Layer 11 of a small transformer language model trained on English Wikipedia (16 layers, counted from 0, width 128).
A neuron's activation on a vector x is GELU(gate . x + bias) times (in . x + bias), where the dot is the dot product.

Input weights of the MLP neurons that the questions are about. A number n stands for (n - 500) times 0.00067.
n5 gate (bias -0.155): 375 515 482 227 570 691 445 485 698 598 625 618 449 459 481 378 737 474 434 523 562 489 467 855 395 322 644 262 615 597 579 581 489 448 511 396 337 571 426 473 193 361 726 526 463 333 334 418 380 423 407 478 624 434 664 547 455 607 436 463 777 636 290 648 441 560 364 518 325 504 640 255 500 357 522 493 615 485 698 733 600 467 438 400 700 569 664 508 466 384 390 544 412 421 467 632 616 474 592 615 500 496 416 758 345 421 453 489 515 409 485 556 559 325 339 367 264 419 392 577 400 496 538 770 552 419 511 570
n21 gate (bias -0.149): 560 322 716 327 351 349 589 441 224 584 230 356 670 587 508 574 665 590 423 448 700 404 508 558 627 511 480 473 328 335 437 473 625 780 461 665 560 599 441 576 496 266 496 458 531 531 461 594 523 303 621 419 704 372 346 404 484 395 616 469 616 450 746 588 551 575 309 632 606 496 570 563 372 403 472 363 418 512 465 178 390 345 743 422 551 561 418 369 611 741 248 450 539 354 586 612 313 618 297 273 729 430 179 601 730 433 569 543 697 468 445 531 539 367 342 586 399 523 567 504 317 551 289 484 492 605 602 527
n49 gate (bias -0.081): 504 481 284 598 563 496 691 537 597 379 485 496 368 485 351 588 504 511 372 462 566 629 267 570 639 373 485 359 515 593 541 364 522 471 663 515 152 433 522 439 375 418 356 540 737 530 566 396 533 713 511 383 591 511 586 591 447 467 542 437 447 471 695 695 518 578 555 570 403 530 581 459 540 507 392 496 382 668 427 256 548 548 664 400 555 630 422 440 646 369 639 631 540 649 319 515 662 552 865 448 320 622 240 412 448 294 511 610 419 440 374 637 611 515 556 386 280 496 392 482 379 392 376 334 545 688 108 247
n64 gate (bias -0.148): 626 515 518 522 545 244 552 481 715 690 548 800 149 587 545 567 566 630 615 373 658 363 832 571 466 496 485 444 451 466 704 211 541 481 668 567 500 270 358 431 537 466 623 412 605 377 396 429 614 726 321 504 452 533 319 158 705 411 607 425 519 489 379 507 519 534 638 563 530 489 282 601 359 348 583 507 306 289 213 608 440 548 507 478 634 537 537 439 379 462 352 485 577 443 608 526 391 631 473 616 549 317 644 582 470 481 629 400 611 603 399 575 481 245 594 574 552 467 447 566 362 357 527 526 541 578 601 467
n98 gate (bias -0.057): 755 664 344 852 573 584 309 354 570 339 119 561 511 550 469 446 447 519 496 623 530 488 465 538 492 455 446 558 542 419 656 603 616 450 515 643 437 457 515 381 358 457 307 633 415 577 561 488 534 363 496 500 428 477 616 458 492 469 551 669 315 362 578 556 477 632 259 607 515 457 405 353 477 374 535 562 342 369 492 417 454 821 793 731 215 654 496 347 609 718 489 625 530 383 669 447 459 782 520 454 492 439 443 504 427 477 386 531 405 516 577 542 350 303 473 412 737 641 585 341 412 512 202 558 430 650 765 740
n104 gate (bias -0.197): 661 593 355 428 397 292 624 592 493 631 529 434 471 626 622 350 370 423 686 538 341 440 463 408 530 425 507 655 559 445 489 649 467 467 606 699 399 507 581 386 606 407 463 765 382 599 555 401 637 540 537 453 471 482 574 605 317 482 327 746 805 387 481 600 438 478 365 631 607 736 518 474 431 292 463 714 559 545 478 633 533 515 631 798 562 504 470 189 630 463 369 804 456 608 504 318 335 452 561 360 671 302 624 569 405 444 598 216 416 676 294 426 504 555 567 430 529 467 485 692 511 574 407 544 337 559 555 362
n113 gate (bias -0.015): 259 460 492 631 657 679 508 437 782 612 325 480 461 551 595 531 496 488 683 532 280 580 142 582 691 512 586 626 524 733 428 457 512 598 645 287 600 512 622 403 382 420 417 709 244 551 723 587 419 410 182 336 643 481 587 334 252 632 327 586 544 660 468 304 629 318 277 668 433 376 578 520 500 402 579 330 567 613 469 682 342 559 500 673 500 496 559 360 401 472 753 438 492 440 567 457 554 449 553 394 687 688 341 422 610 532 396 555 434 496 323 402 252 670 528 755 551 655 453 403 422 555 652 465 413 394 319 512
n154 gate (bias -0.092): 676 348 471 410 673 234 427 518 411 425 518 456 714 507 459 423 360 551 660 353 511 676 251 452 571 575 599 427 544 386 515 427 309 438 577 393 676 544 456 576 471 589 397 652 647 379 628 507 323 504 463 369 475 417 430 395 403 373 462 540 545 380 422 321 657 618 493 693 507 754 525 338 569 533 375 588 408 598 663 470 949 321 323 581 544 568 507 384 734 433 729 587 363 674 650 511 389 463 553 654 437 537 478 569 317 533 482 365 540 601 757 412 360 423 556 471 525 558 607 684 723 633 664 379 441 507 588 485
n174 gate (bias -0.131): 585 604 669 391 417 563 367 409 308 435 496 291 571 712 456 642 496 702 547 463 535 431 282 532 685 597 263 448 476 687 468 382 623 642 274 516 443 376 444 484 350 239 460 336 317 512 701 651 317 594 433 696 324 484 420 445 593 496 561 496 536 417 580 427 563 676 421 701 488 440 838 313 351 252 759 496 365 508 555 504 603 413 883 556 282 485 452 383 668 632 661 324 328 576 504 567 407 432 566 702 468 417 598 343 326 605 633 358 382 427 393 282 341 333 460 532 496 465 680 613 433 675 427 468 436 401 611 331
n186 gate (bias -0.049): 465 444 298 480 265 380 661 618 476 489 585 462 555 507 455 596 656 441 541 511 483 426 448 631 468 436 352 500 427 472 588 308 327 452 521 347 380 497 975 472 417 468 330 572 677 621 514 469 259 445 745 507 609 582 448 561 655 538 539 535 344 493 314 513 348 664 524 449 448 525 620 542 366 575 396 420 593 571 480 614 427 734 514 503 614 608 441 613 556 559 404 340 575 772 407 390 456 483 654 656 566 890 418 648 490 496 469 452 514 591 583 545 389 587 661 579 428 541 472 398 503 615 412 490 545 545 317 527
n196 gate (bias -0.068): 319 664 441 264 378 625 660 484 544 436 750 379 629 607 445 700 539 843 504 285 745 431 666 488 712 612 535 532 401 556 628 539 504 186 480 666 597 321 532 719 339 580 433 453 611 378 316 401 612 500 457 551 352 465 544 566 311 418 343 382 528 308 280 415 846 520 594 629 389 516 735 599 613 469 631 421 346 346 496 341 559 371 403 457 539 396 555 472 548 819 434 298 512 512 276 562 562 362 516 626 532 283 644 363 453 536 496 582 613 649 678 203 622 361 544 406 516 410 631 531 539 405 572 531 548 543 575 609
n211 gate (bias -0.140): 431 480 358 559 680 293 409 480 403 459 322 635 943 335 661 667 724 504 472 570 402 422 604 484 399 523 544 472 336 625 553 488 556 591 716 412 627 500 480 413 257 273 544 472 624 644 655 364 752 619 340 671 468 496 234 488 378 294 615 576 545 464 630 488 620 532 683 587 456 752 421 588 429 564 399 440 380 484 536 409 283 790 840 460 452 406 568 606 455 625 496 461 397 314 692 690 703 311 521 500 423 404 520 381 432 508 228 540 702 480 468 713 400 476 391 348 397 543 581 547 731 544 427 560 323 651 612 651
n217 gate (bias -0.028): 383 547 373 619 536 592 564 425 486 598 521 582 422 349 561 582 662 500 543 190 468 602 525 389 460 395 418 600 776 414 522 475 561 415 593 428 734 525 640 397 461 572 650 606 561 357 607 206 743 702 489 614 373 440 525 553 329 475 804 543 559 575 732 552 543 352 422 578 496 584 564 421 557 472 604 252 529 471 560 496 780 674 281 489 461 664 651 591 717 507 422 521 376 804 418 270 612 618 500 371 525 589 440 461 397 449 641 486 394 416 543 435 622 453 536 293 614 610 475 539 457 572 602 536 468 375 343 401
n257 gate (bias -0.133): 476 441 647 669 328 655 496 578 607 532 338 364 508 567 437 644 408 508 581 347 569 364 465 706 536 550 516 629 500 406 437 240 574 426 438 500 516 461 379 492 379 342 692 697 508 750 205 625 373 597 367 430 612 593 480 589 568 508 620 453 580 628 207 519 438 457 379 671 465 556 705 641 295 388 669 394 531 323 546 464 629 442 828 477 590 374 547 460 619 520 295 531 411 318 679 268 435 645 630 892 630 328 450 387 660 437 465 434 415 548 308 316 570 339 508 508 349 380 594 496 407 630 472 780 457 800 520 616
n5 in (bias 0.022): 492 550 444 362 614 459 477 204 381 477 444 470 575 733 538 459 422 462 425 750 306 473 591 621 558 485 496 401 185 561 523 414 519 579 519 511 698 684 401 633 610 669 553 511 348 466 670 640 604 226 515 383 429 530 523 261 542 380 422 553 178 643 350 567 477 385 455 508 496 481 399 481 395 361 664 599 470 457 496 469 127 613 586 489 481 318 413 562 439 343 399 373 571 469 428 492 696 530 279 515 569 466 605 617 292 569 425 519 620 442 363 306 227 637 465 458 500 309 599 384 523 859 373 387 386 489 712 327
n21 in (bias -0.015): 547 372 583 485 397 652 542 588 396 539 542 359 568 542 519 664 406 489 705 366 459 457 776 447 675 777 404 603 496 723 539 485 477 485 255 415 367 527 343 512 645 380 765 474 703 607 485 504 413 394 542 682 421 496 214 293 430 731 520 435 582 405 345 302 603 446 576 329 334 523 375 535 644 314 369 462 546 610 270 342 423 675 685 611 741 421 477 520 423 454 276 330 602 651 527 326 459 631 651 515 450 450 545 538 767 562 737 713 462 387 351 508 638 477 450 599 584 508 504 492 355 592 383 656 665 683 626 432
n49 in (bias -0.039): 469 559 595 655 512 550 481 712 500 571 519 389 530 477 659 308 663 419 618 278 428 468 681 554 664 474 669 299 535 473 406 557 488 454 820 446 461 383 268 770 654 312 322 371 608 419 638 492 481 672 377 420 565 550 488 306 398 431 220 542 208 469 715 447 508 539 304 343 446 422 626 488 603 316 578 272 431 575 645 496 755 489 352 400 558 440 519 484 309 251 351 732 595 484 558 454 568 577 560 473 559 469 572 343 500 535 470 232 576 688 400 469 681 697 410 369 672 561 391 443 535 345 398 354 268 519 673 618
n64 in (bias 0.047): 337 633 615 461 482 601 604 551 423 648 302 424 464 401 507 446 307 438 680 496 253 422 416 663 463 379 594 227 613 566 375 410 456 576 420 478 444 335 453 714 377 360 551 371 671 525 576 587 482 601 554 673 507 619 489 625 678 579 239 216 284 561 400 475 598 493 674 597 632 485 511 580 500 745 617 599 366 440 493 560 646 775 629 529 344 265 646 578 563 482 356 489 432 427 431 525 525 558 583 540 452 638 432 496 649 581 239 543 622 533 460 464 405 573 357 279 402 561 343 414 565 500 530 699 544 171 533 518
n98 in (bias 0.099): 504 668 637 364 469 695 542 515 481 531 302 400 321 636 306 692 455 615 427 293 417 394 523 558 610 391 254 411 427 694 520 615 655 554 469 233 571 554 512 432 696 492 720 428 600 546 515 419 413 683 789 534 435 325 652 337 280 275 532 388 433 527 637 278 562 488 450 473 422 602 756 318 454 469 539 473 531 421 340 345 546 450 275 461 338 639 485 476 520 640 397 466 291 738 488 546 560 485 761 535 266 577 637 358 634 265 496 615 569 629 689 504 465 372 344 292 623 393 648 359 404 430 414 585 608 473 704 431
n104 in (bias 0.080): 488 245 327 408 492 601 588 472 447 521 360 391 412 512 264 282 592 743 456 299 588 550 581 403 500 516 435 459 553 724 595 613 350 399 504 366 434 389 646 479 387 459 309 580 528 480 516 358 384 452 342 150 488 600 242 408 661 629 728 658 409 411 656 373 682 496 524 552 439 698 625 333 544 387 569 321 561 412 648 538 333 500 480 533 488 595 573 508 385 480 371 844 744 271 581 432 357 288 116 476 557 670 612 488 387 492 460 379 412 624 650 207 370 390 578 617 657 512 672 428 811 369 442 415 370 435 646 733
n113 in (bias 0.105): 500 389 558 643 374 426 360 327 429 712 357 410 655 492 693 539 408 610 547 435 469 548 610 328 568 508 606 622 190 744 528 337 531 387 504 590 568 314 457 460 465 278 433 500 516 492 383 645 423 523 473 519 307 655 401 597 305 539 496 504 460 835 572 435 171 294 473 551 607 556 628 229 376 255 603 677 688 238 303 512 429 399 388 622 520 481 299 356 492 377 512 272 310 357 312 613 619 449 610 496 405 520 360 558 308 416 404 648 543 628 508 606 425 425 448 625 656 570 528 639 375 393 775 437 532 410 441 193
n154 in (bias 0.047): 317 386 581 618 488 681 589 687 547 552 219 434 385 484 227 523 366 504 554 636 416 623 551 543 370 542 562 512 624 676 370 342 516 608 531 512 464 661 375 312 484 413 508 308 547 333 477 278 389 515 286 273 646 450 747 335 595 431 237 663 472 523 445 564 481 363 604 485 332 286 404 695 300 527 496 613 275 684 573 500 465 508 419 410 434 591 551 678 559 708 550 508 427 618 399 538 428 660 710 516 382 671 496 500 597 267 687 373 342 480 305 523 181 769 465 519 597 373 371 527 562 320 255 453 344 674 605 542
n174 in (bias 0.006): 186 742 396 587 196 556 580 447 586 422 428 612 336 639 845 460 488 597 484 354 556 413 354 452 771 500 439 605 435 565 238 392 609 480 338 565 479 182 297 508 585 463 326 308 451 528 456 524 544 696 512 267 428 408 459 536 817 500 525 609 521 432 430 555 440 957 532 725 472 693 456 459 344 532 472 451 435 554 237 396 419 311 420 391 658 476 399 273 471 418 476 596 313 627 625 668 386 703 529 735 590 512 560 384 294 512 488 432 568 525 589 561 451 545 385 355 476 640 309 496 476 305 467 242 533 496 678 512
n186 in (bias 0.003): 387 504 440 421 336 436 704 481 469 484 270 579 587 519 278 511 605 169 447 496 230 461 763 272 515 459 451 462 531 439 562 250 305 477 310 393 613 354 343 492 504 481 435 684 565 424 363 504 493 462 492 568 444 560 523 876 430 489 640 519 356 674 539 589 728 677 667 417 220 547 345 638 730 356 550 397 668 512 519 469 393 538 376 362 374 362 611 500 527 604 432 511 752 311 492 508 708 450 381 634 396 546 647 606 477 392 481 655 530 554 641 703 340 573 562 420 269 413 565 440 576 623 578 519 293 557 637 523
n196 in (bias 0.008): 504 595 431 550 391 357 597 504 591 552 450 434 712 567 410 388 554 644 554 632 312 544 531 380 456 637 617 359 512 527 251 713 488 403 333 516 584 193 563 516 543 575 504 658 453 601 430 360 534 759 231 566 196 500 288 538 393 577 628 352 372 515 508 382 687 252 519 504 347 397 685 316 635 639 633 426 445 508 608 428 477 295 454 328 640 527 539 484 330 504 496 446 542 421 621 639 690 629 131 555 516 442 531 485 663 670 596 485 789 722 648 605 531 457 524 753 341 388 327 619 496 339 441 714 594 585 274 396
n211 in (bias -0.014): 574 500 481 406 637 398 658 504 300 531 380 553 338 504 489 750 743 428 677 288 582 481 584 310 434 519 557 397 363 573 539 632 550 417 519 225 329 312 317 484 603 550 599 511 447 709 477 580 481 511 295 164 267 590 577 320 353 360 543 751 527 610 519 448 618 515 773 466 588 531 308 592 398 610 657 167 538 441 575 402 362 629 395 424 591 429 496 353 500 415 402 560 534 504 481 406 478 641 334 462 508 660 643 572 523 299 436 587 334 609 348 462 328 282 519 257 451 338 485 526 284 462 333 435 699 549 470 508
n217 in (bias -0.206): 568 615 441 283 333 563 300 535 570 558 460 366 431 462 541 325 361 544 419 351 485 448 371 497 522 438 513 629 522 563 395 450 551 647 393 683 510 417 453 412 692 522 595 472 450 651 541 450 627 385 384 409 690 646 392 345 529 684 455 342 374 381 296 580 538 462 371 387 494 696 615 516 260 437 370 598 469 646 453 597 478 547 422 405 554 555 604 506 494 319 765 447 578 446 553 375 377 254 641 472 538 409 509 431 566 519 481 556 428 487 620 449 465 547 430 566 575 413 449 432 503 617 519 513 424 694 695 500
n257 in (bias 0.023): 669 656 552 530 444 571 667 605 629 531 559 388 400 466 572 470 463 560 649 666 400 696 406 567 431 654 687 474 635 243 466 608 428 500 733 278 396 576 609 365 740 504 398 515 857 466 635 387 507 574 455 444 511 467 477 445 435 519 535 429 392 653 576 364 504 443 724 433 742 554 444 639 407 522 470 308 455 639 452 690 526 597 545 338 361 379 417 339 587 428 444 356 656 640 609 355 529 560 539 492 394 586 690 675 238 393 611 958 734 401 733 466 425 489 534 594 418 366 621 374 474 587 431 466 606 384 496 615

Each question shows a token from some text and the vector x that enters the MLP there. A number n stands for (n - 500) times 0.0099.

" be": 325 522 532 362 371 571 578 455 489 557 710 455 533 575 352 556 374 586 515 670 367 705 734 649 500 375 500 626 404 493 561 631 679 698 525 430 522 549 436 482 439 608 609 529 527 472 484 373 515 545 472 563 460 447 725 472 643 388 219 678 526 516 579 636 352 616 469 514 494 424 403 609 428 458 559 373 810 465 589 447 570 427 583 591 581 431 635 300 318 424 644 404 468 646 455 568 605 507 646 490 430 499 463 493 444 516 581 361 547 420 429 586 598 273 399 434 423 434 592 493 625 507 488 459 594 286 504 608
Which neuron lights up most? n5

"h": 445 426 514 522 534 507 500 309 486 586 570 520 456 557 549 678 485 397 760 418 545 687 432 417 386 603 495 645 645 409 404 410 644 586 383 469 291 580 435 481 448 566 303 608 444 337 438 650 416 503 521 492 595 509 464 591 693 628 572 458 532 646 377 437 371 558 494 404 516 640 584 648 500 604 624 606 619 496 384 512 609 431 393 482 577 399 441 585 323 525 326 449 699 449 629 630 554 642 708 361 516 327 651 471 375 662 473 380 504 398 504 474 647 514 526 457 604 504 721 591 597 539 539 599 535 597 508 430
The three highest activations, in order: n257, n98, n196

" An": 757 656 558 535 549 658 360 385 574 514 559 379 460 514 447 632 512 479 414 581 372 399 752 616 398 458 714 619 527 419 590 607 606 548 528 369 422 603 460 410 497 363 425 519 549 388 495 570 389 589 561 602 602 373 396 447 579 641 466 522 459 681 323 474 191 566 450 451 495 582 419 507 657 589 500 285 546 459 568 530 448 344 466 398 429 561 519 358 371 428 462 275 652 455 467 637 516 581 601 673 552 381 529 377 432 586 456 784 532 525 497 588 513 476 527 439 550 416 411 597 380 451 645 469 542 493 500 394
Which two neurons fire most, strongest first? n257, n5

" other": 404 635 485 575 493 498 594 397 621 605 511 348 529 440 598 504 516 479 499 582 467 296 646 613 592 540 550 676 430 507 677 438 595 395 513 371 510 595 521 432 618 418 360 632 336 261 540 430 499 438 351 302 474 400 500 598 578 364 724 567 417 502 459 405 498 412 503 482 488 362 466 499 561 356 351 484 531 580 544 437 380 439 655 591 398 366 461 383 398 723 609 438 501 536 336 518 503 381 810 414 636 427 504 344 476 454 336 396 604 713 593 575 388 488 630 436 530 598 562 533 527 375 636 439 484 586 584 450
Which neuron lights up most? n113

" f": 506 412 440 428 522 566 535 523 566 459 689 500 412 543 533 457 635 460 499 511 381 540 493 528 539 511 498 438 576 470 596 471 522 676 515 327 398 667 521 381 546 700 336 664 530 538 439 354 579 483 431 745 517 496 571 595 803 591 550 533 461 532 397 455 510 770 277 394 536 504 520 569 458 369 574 500 525 584 497 305 518 378 670 558 340 537 302 655 355 344 536 522 568 604 539 713 426 594 634 607 565 466 496 577 320 542 363 386 503 334 621 330 507 646 506 474 513 523 411 553 658 369 491 445 441 515 652 343
The three highest activations, in order: n174, n211, n113

"K": 592 394 685 555 304 397 550 278 464 556 477 548 507 595 301 389 550 524 422 409 319 558 571 731 267 587 492 453 521 491 539 555 460 436 516 330 489 533 392 374 507 622 461 306 582 349 533 649 640 619 429 539 538 445 455 339 518 505 545 514 425 569 501 368 506 572 585 561 542 514 216 733 522 557 586 450 585 553 428 378 397 527 563 405 409 561 507 519 437 605 482 319 417 546 246 606 465 406 552 432 468 558 239 347 332 432 496 523 542 412 691 549 622 454 324 471 544 595 602 398 564 447 569 652 433 556 477 493
Which neuron lights up most? n64

" a": 596 578 408 521 394 581 334 268 643 633 664 476 458 555 522 619 437 505 445 643 477 488 532 680 441 441 735 495 612 540 570 479 554 675 507 469 478 571 425 422 411 458 541 677 531 541 633 498 448 524 636 285 589 563 328 586 600 396 598 404 301 568 336 564 378 454 485 438 509 529 522 576 668 500 409 443 467 606 580 396 350 417 652 550 424 415 544 535 370 387 326 381 465 604 535 422 422 633 757 546 692 592 728 503 524 486 513 378 513 495 550 530 440 425 543 569 546 619 417 610 568 392 734 560 521 340 487 486
Which neuron fires most, and how strongly? n257, at about 0.7

" She": 613 580 250 540 365 428 502 514 435 511 659 397 567 547 453 717 398 461 560 327 550 665 478 673 374 354 411 800 542 428 494 533 409 505 512 519 476 491 440 515 457 512 403 665 420 403 430 707 444 470 437 352 422 580 576 456 699 662 532 492 278 595 461 458 433 532 400 466 566 638 357 555 659 474 501 314 518 530 217 497 475 317 508 667 618 464 396 458 444 440 324 432 578 480 575 461 403 555 757 511 514 420 444 537 614 471 631 371 625 556 566 476 469 497 521 476 570 575 442 592 571 410 501 415 452 463 474 445
Which neuron lights up most? n104

"o": 361 581 490 467 464 496 525 332 548 643 523 371 545 645 525 469 485 481 393 244 442 491 489 665 295 482 658 575 627 445 537 692 541 714 559 489 609 521 342 527 425 253 498 487 544 384 457 362 398 627 592 536 373 631 492 529 678 490 351 486 443 563 591 480 432 545 708 548 523 437 653 464 489 448 654 473 596 418 579 463 520 539 548 626 596 414 571 418 372 584 270 561 609 531 491 603 417 518 489 443 501 244 547 646 558 713 634 374 301 614 545 478 488 288 731 537 624 508 602 490 680 331 595 501 558 389 499 467
The three highest activations, in order: n64, n104, n196

"ved": 406 413 418 478 394 578 514 586 574 668 499 418 488 739 505 472 341 371 325 553 422 584 606 620 412 547 463 366 427 321 549 694 622 469 521 395 536 611 642 459 481 507 671 616 527 425 97 609 489 479 477 446 427 561 356 546 369 352 317 548 261 444 458 388 419 504 451 593 511 470 587 488 616 568 572 536 414 463 476 415 277 571 475 426 474 522 458 543 532 516 394 637 447 430 378 558 329 744 515 548 539 578 666 250 580 582 573 458 322 510 564 647 584 400 506 417 611 508 646 475 567 432 548 570 657 317 665 419
Which two neurons fire most, strongest first? n98, n196

"it": 457 490 562 502 520 723 536 355 534 242 609 388 541 642 458 420 420 420 503 416 361 527 521 530 335 425 457 620 236 514 349 548 449 742 540 492 331 674 493 512 523 359 729 375 578 480 492 618 431 421 625 405 606 467 351 405 593 657 430 647 419 483 500 615 321 687 576 417 508 231 543 504 544 506 493 528 444 598 483 370 576 506 460 557 414 422 323 376 543 587 480 396 537 347 482 537 656 351 536 522 581 541 415 508 484 452 550 634 406 609 650 557 470 311 464 271 559 438 533 566 503 508 456 544 470 350 539 316
The three highest activations, in order: n21, n196, n5

"k": 620 495 696 506 469 570 546 626 403 200 430 603 608 586 440 524 477 204 505 486 414 477 458 589 341 532 523 541 527 465 466 649 593 551 495 672 415 571 353 438 513 437 523 329 529 437 448 528 635 550 485 396 523 544 412 338 457 340 407 546 578 499 545 458 264 548 568 284 336 423 368 563 520 542 621 459 657 374 324 456 507 511 384 581 494 573 377 431 552 475 593 478 330 391 330 500 468 472 771 565 595 490 480 520 536 618 593 488 518 385 634 518 631 355 384 335 587 577 613 350 426 492 498 666 537 429 554 449
The three highest activations, in order: n98, n104, n196

" (": 379 466 446 352 477 497 551 564 570 590 474 521 559 361 579 460 457 594 551 480 583 687 590 429 333 421 455 642 547 428 429 666 464 493 429 463 340 494 443 454 420 472 773 578 498 452 588 313 514 575 521 476 551 418 433 515 445 457 515 585 332 532 450 466 561 563 436 506 590 553 562 571 416 568 554 420 698 652 636 224 457 280 438 568 401 549 536 589 406 563 735 474 509 513 507 443 643 483 769 492 540 545 534 416 439 540 699 645 449 580 504 542 407 496 519 379 735 553 542 413 471 418 776 470 521 493 632 558
Which neuron lights up most? n217

"one": 497 560 522 644 460 680 463 473 692 506 530 255 839 610 540 619 438 401 571 385 548 477 573 558 497 464 389 667 556 445 410 501 472 540 441 543 483 542 487 564 378 556 436 666 429 379 515 322 453 481 601 401 378 606 316 348 502 358 347 685 310 508 526 430 485 454 623 457 450 431 538 450 469 431 545 414 649 214 421 508 430 555 558 660 514 287 499 346 337 536 422 415 587 509 496 745 458 489 481 504 521 536 435 473 705 487 495 463 647 579 599 625 457 257 596 516 548 544 691 523 680 464 562 548 540 307 452 451
Which neuron fires most, and how strongly? n196, at about 2.2

"ri": 491 587 245 501 466 526 659 282 521 547 379 535 449 392 494 539 604 530 520 352 578 393 493 486 464 371 534 496 561 620 609 526 630 349 646 689 663 693 476 337 561 677 617 411 644 531 186 677 601 540 533 474 446 476 523 537 567 510 318 549 405 631 617 350 481 512 449 575 574 561 465 564 505 552 618 557 540 500 277 382 468 357 501 336 457 441 417 435 440 382 483 500 190 483 478 502 427 523 508 455 552 426 528 591 203 591 323 340 546 434 500 566 586 479 524 609 536 320 587 351 485 491 453 503 511 287 444 635
Which neuron lights up most? n21

"ts": 473 540 552 509 427 728 565 527 514 504 476 522 471 578 585 586 294 364 515 415 386 643 589 579 407 467 558 401 602 419 459 529 467 481 438 590 414 584 379 307 643 686 473 655 519 350 437 396 601 426 617 413 417 516 522 606 479 521 455 585 198 304 422 478 375 379 442 660 529 368 380 417 495 542 514 498 571 390 417 444 575 527 614 482 420 306 437 442 488 470 340 545 412 491 445 573 612 519 691 499 500 597 422 455 532 392 720 442 428 562 627 472 738 414 451 372 533 498 541 425 448 359 420 607 690 382 576 475
Which neuron lights up most? n98

"ect": 361 579 561 557 352 744 581 386 390 683 731 594 609 581 641 548 397 514 476 552 614 500 523 654 568 580 706 437 464 337 597 451 654 540 559 546 442 619 453 556 432 619 653 567 517 382 383 427 609 311 470 401 493 609 393 479 435 349 519 439 325 289 419 432 565 409 510 552 598 374 590 362 405 463 432 561 432 446 311 348 401 501 579 345 436 362 361 587 536 525 506 372 404 378 374 557 554 349 328 432 604 681 457 434 304 326 580 719 433 528 554 489 428 542 436 464 402 460 530 552 469 491 431 500 518 464 544 529
Which neuron lights up most? n5

" after": 558 452 478 392 387 280 429 339 368 689 573 478 417 465 396 654 423 540 624 566 561 686 452 443 430 411 639 587 614 540 645 665 440 517 612 504 536 470 338 383 551 582 298 556 390 543 228 560 283 547 591 428 661 412 288 591 600 363 398 663 441 515 527 472 513 458 523 479 446 590 509 484 537 500 497 444 629 516 568 324 276 357 393 440 504 393 421 428 478 474 388 646 382 594 405 584 418 636 775 438 527 473 469 504 461 548 665 343 568 449 481 677 610 531 582 368 444 384 251 552 543 468 511 440 529 580 458 434
Which neuron lights up most? n154

" L": 512 508 547 450 517 642 457 547 413 406 501 739 537 505 474 697 652 332 403 392 458 492 671 482 496 612 461 434 617 457 459 487 601 474 498 464 191 606 594 247 604 427 447 456 485 403 486 354 458 563 508 485 639 454 402 437 732 562 447 365 474 580 330 468 433 582 520 411 470 581 488 443 546 477 706 523 472 476 346 389 457 574 488 348 424 408 382 390 339 470 402 633 691 474 476 533 635 547 590 508 422 585 566 470 555 625 501 593 667 540 378 564 607 566 433 456 596 637 531 404 450 401 662 430 525 497 395 588
Which neuron lights up most? n49

" me": 584 474 591 524 435 611 513 462 691 433 667 495 468 447 465 495 343 323 494 693 310 564 561 707 424 443 594 555 528 436 566 489 334 508 591 529 443 643 429 356 377 534 523 622 425 479 479 574 566 615 406 380 632 678 716 408 675 471 540 621 517 421 517 479 369 567 443 484 636 522 638 536 584 427 670 312 749 417 388 417 592 388 465 652 504 364 372 570 456 521 494 449 546 594 484 649 582 717 614 432 440 483 500 578 616 436 573 610 605 354 387 381 649 378 628 458 398 576 246 522 541 549 456 463 570 329 611 464
Which neuron lights up most? n257

" t": 493 390 588 371 400 658 674 398 685 278 585 452 232 405 349 487 681 363 497 494 649 638 689 609 542 572 503 585 583 553 703 516 819 575 544 418 446 523 455 445 530 636 447 568 603 460 523 563 446 607 552 528 525 569 610 672 673 515 405 515 416 420 449 485 505 595 456 614 566 481 631 396 525 476 336 519 637 532 453 363 494 295 584 495 518 484 422 525 390 635 495 442 467 548 675 623 503 821 645 512 614 588 445 502 403 473 367 523 534 336 601 420 484 569 402 547 601 477 448 438 643 536 563 475 404 492 471 359
Which neuron lights up most? n217

"ied": 433 407 386 376 309 532 584 472 579 615 501 529 450 677 524 524 405 417 450 647 391 668 576 482 380 547 471 483 531 411 656 600 478 512 458 400 631 679 506 493 528 572 594 554 386 509 305 568 467 616 489 484 475 570 480 707 440 409 383 635 358 379 325 338 357 339 521 552 409 550 431 380 485 475 396 570 543 434 583 540 256 640 554 594 365 406 335 278 627 440 478 691 471 557 280 539 258 506 686 427 567 565 461 463 481 401 548 514 344 656 446 591 551 490 529 639 479 495 523 513 604 459 424 613 581 482 688 378
Which neuron lights up most? n104

"ard": 481 298 760 538 622 639 503 445 495 467 542 392 537 429 503 428 544 433 325 554 328 435 645 681 470 483 370 703 738 421 615 561 416 728 455 354 314 554 533 576 648 413 686 293 588 403 479 536 572 429 582 363 496 522 709 491 645 497 516 623 480 597 519 480 277 477 542 418 497 460 426 416 711 569 542 554 468 560 268 450 608 568 450 590 500 534 372 501 663 584 437 557 308 335 519 646 566 493 432 598 553 399 523 387 545 527 519 599 705 401 462 593 553 583 516 634 529 399 588 460 585 512 474 516 538 454 656 507
Which neuron lights up most? n21

" F": 504 505 528 538 514 587 467 491 505 293 612 560 530 502 530 531 600 296 449 432 313 597 508 432 528 544 519 490 683 574 478 617 514 568 444 357 283 643 568 263 539 518 402 519 592 474 507 555 458 531 468 682 527 466 536 501 691 592 500 546 372 531 263 605 468 839 434 328 431 485 494 677 466 474 594 477 544 555 495 275 452 455 462 411 307 525 325 598 470 412 500 455 410 542 497 569 442 564 587 616 553 466 367 396 349 524 444 606 556 321 579 328 518 539 430 470 725 486 438 523 597 397 580 509 410 444 505 470
Which neuron fires most, and how strongly? n174, at about 0.49

" to": 488 515 463 499 587 459 461 558 411 522 396 445 476 526 536 660 482 535 584 402 416 643 614 526 547 388 494 650 521 503 531 524 475 585 469 313 568 524 242 474 502 624 497 617 479 534 372 454 321 585 686 381 448 593 588 525 502 428 326 668 130 651 443 357 591 443 716 504 584 649 624 490 483 659 386 378 599 610 553 403 460 395 561 414 462 429 427 372 464 620 420 620 419 530 423 585 482 490 687 495 536 429 726 518 519 499 548 489 510 682 466 398 470 592 603 310 420 415 547 644 610 393 465 501 628 361 383 528
Which neuron lights up most? n154

"ation": 280 604 567 425 578 617 572 805 576 615 462 514 697 578 660 382 574 377 729 613 341 562 625 590 399 547 540 523 579 432 638 687 429 464 501 466 476 426 520 416 662 411 447 435 492 468 474 611 351 499 460 590 547 519 290 426 659 324 516 759 469 512 571 498 453 389 540 616 524 534 488 619 634 690 623 444 472 516 426 417 564 563 588 513 442 624 496 584 567 784 183 484 460 435 369 486 564 431 539 485 517 496 490 349 603 426 420 300 484 562 362 436 410 544 333 528 469 447 635 482 295 408 386 442 479 396 559 494
Which two neurons fire most, strongest first? n211, n21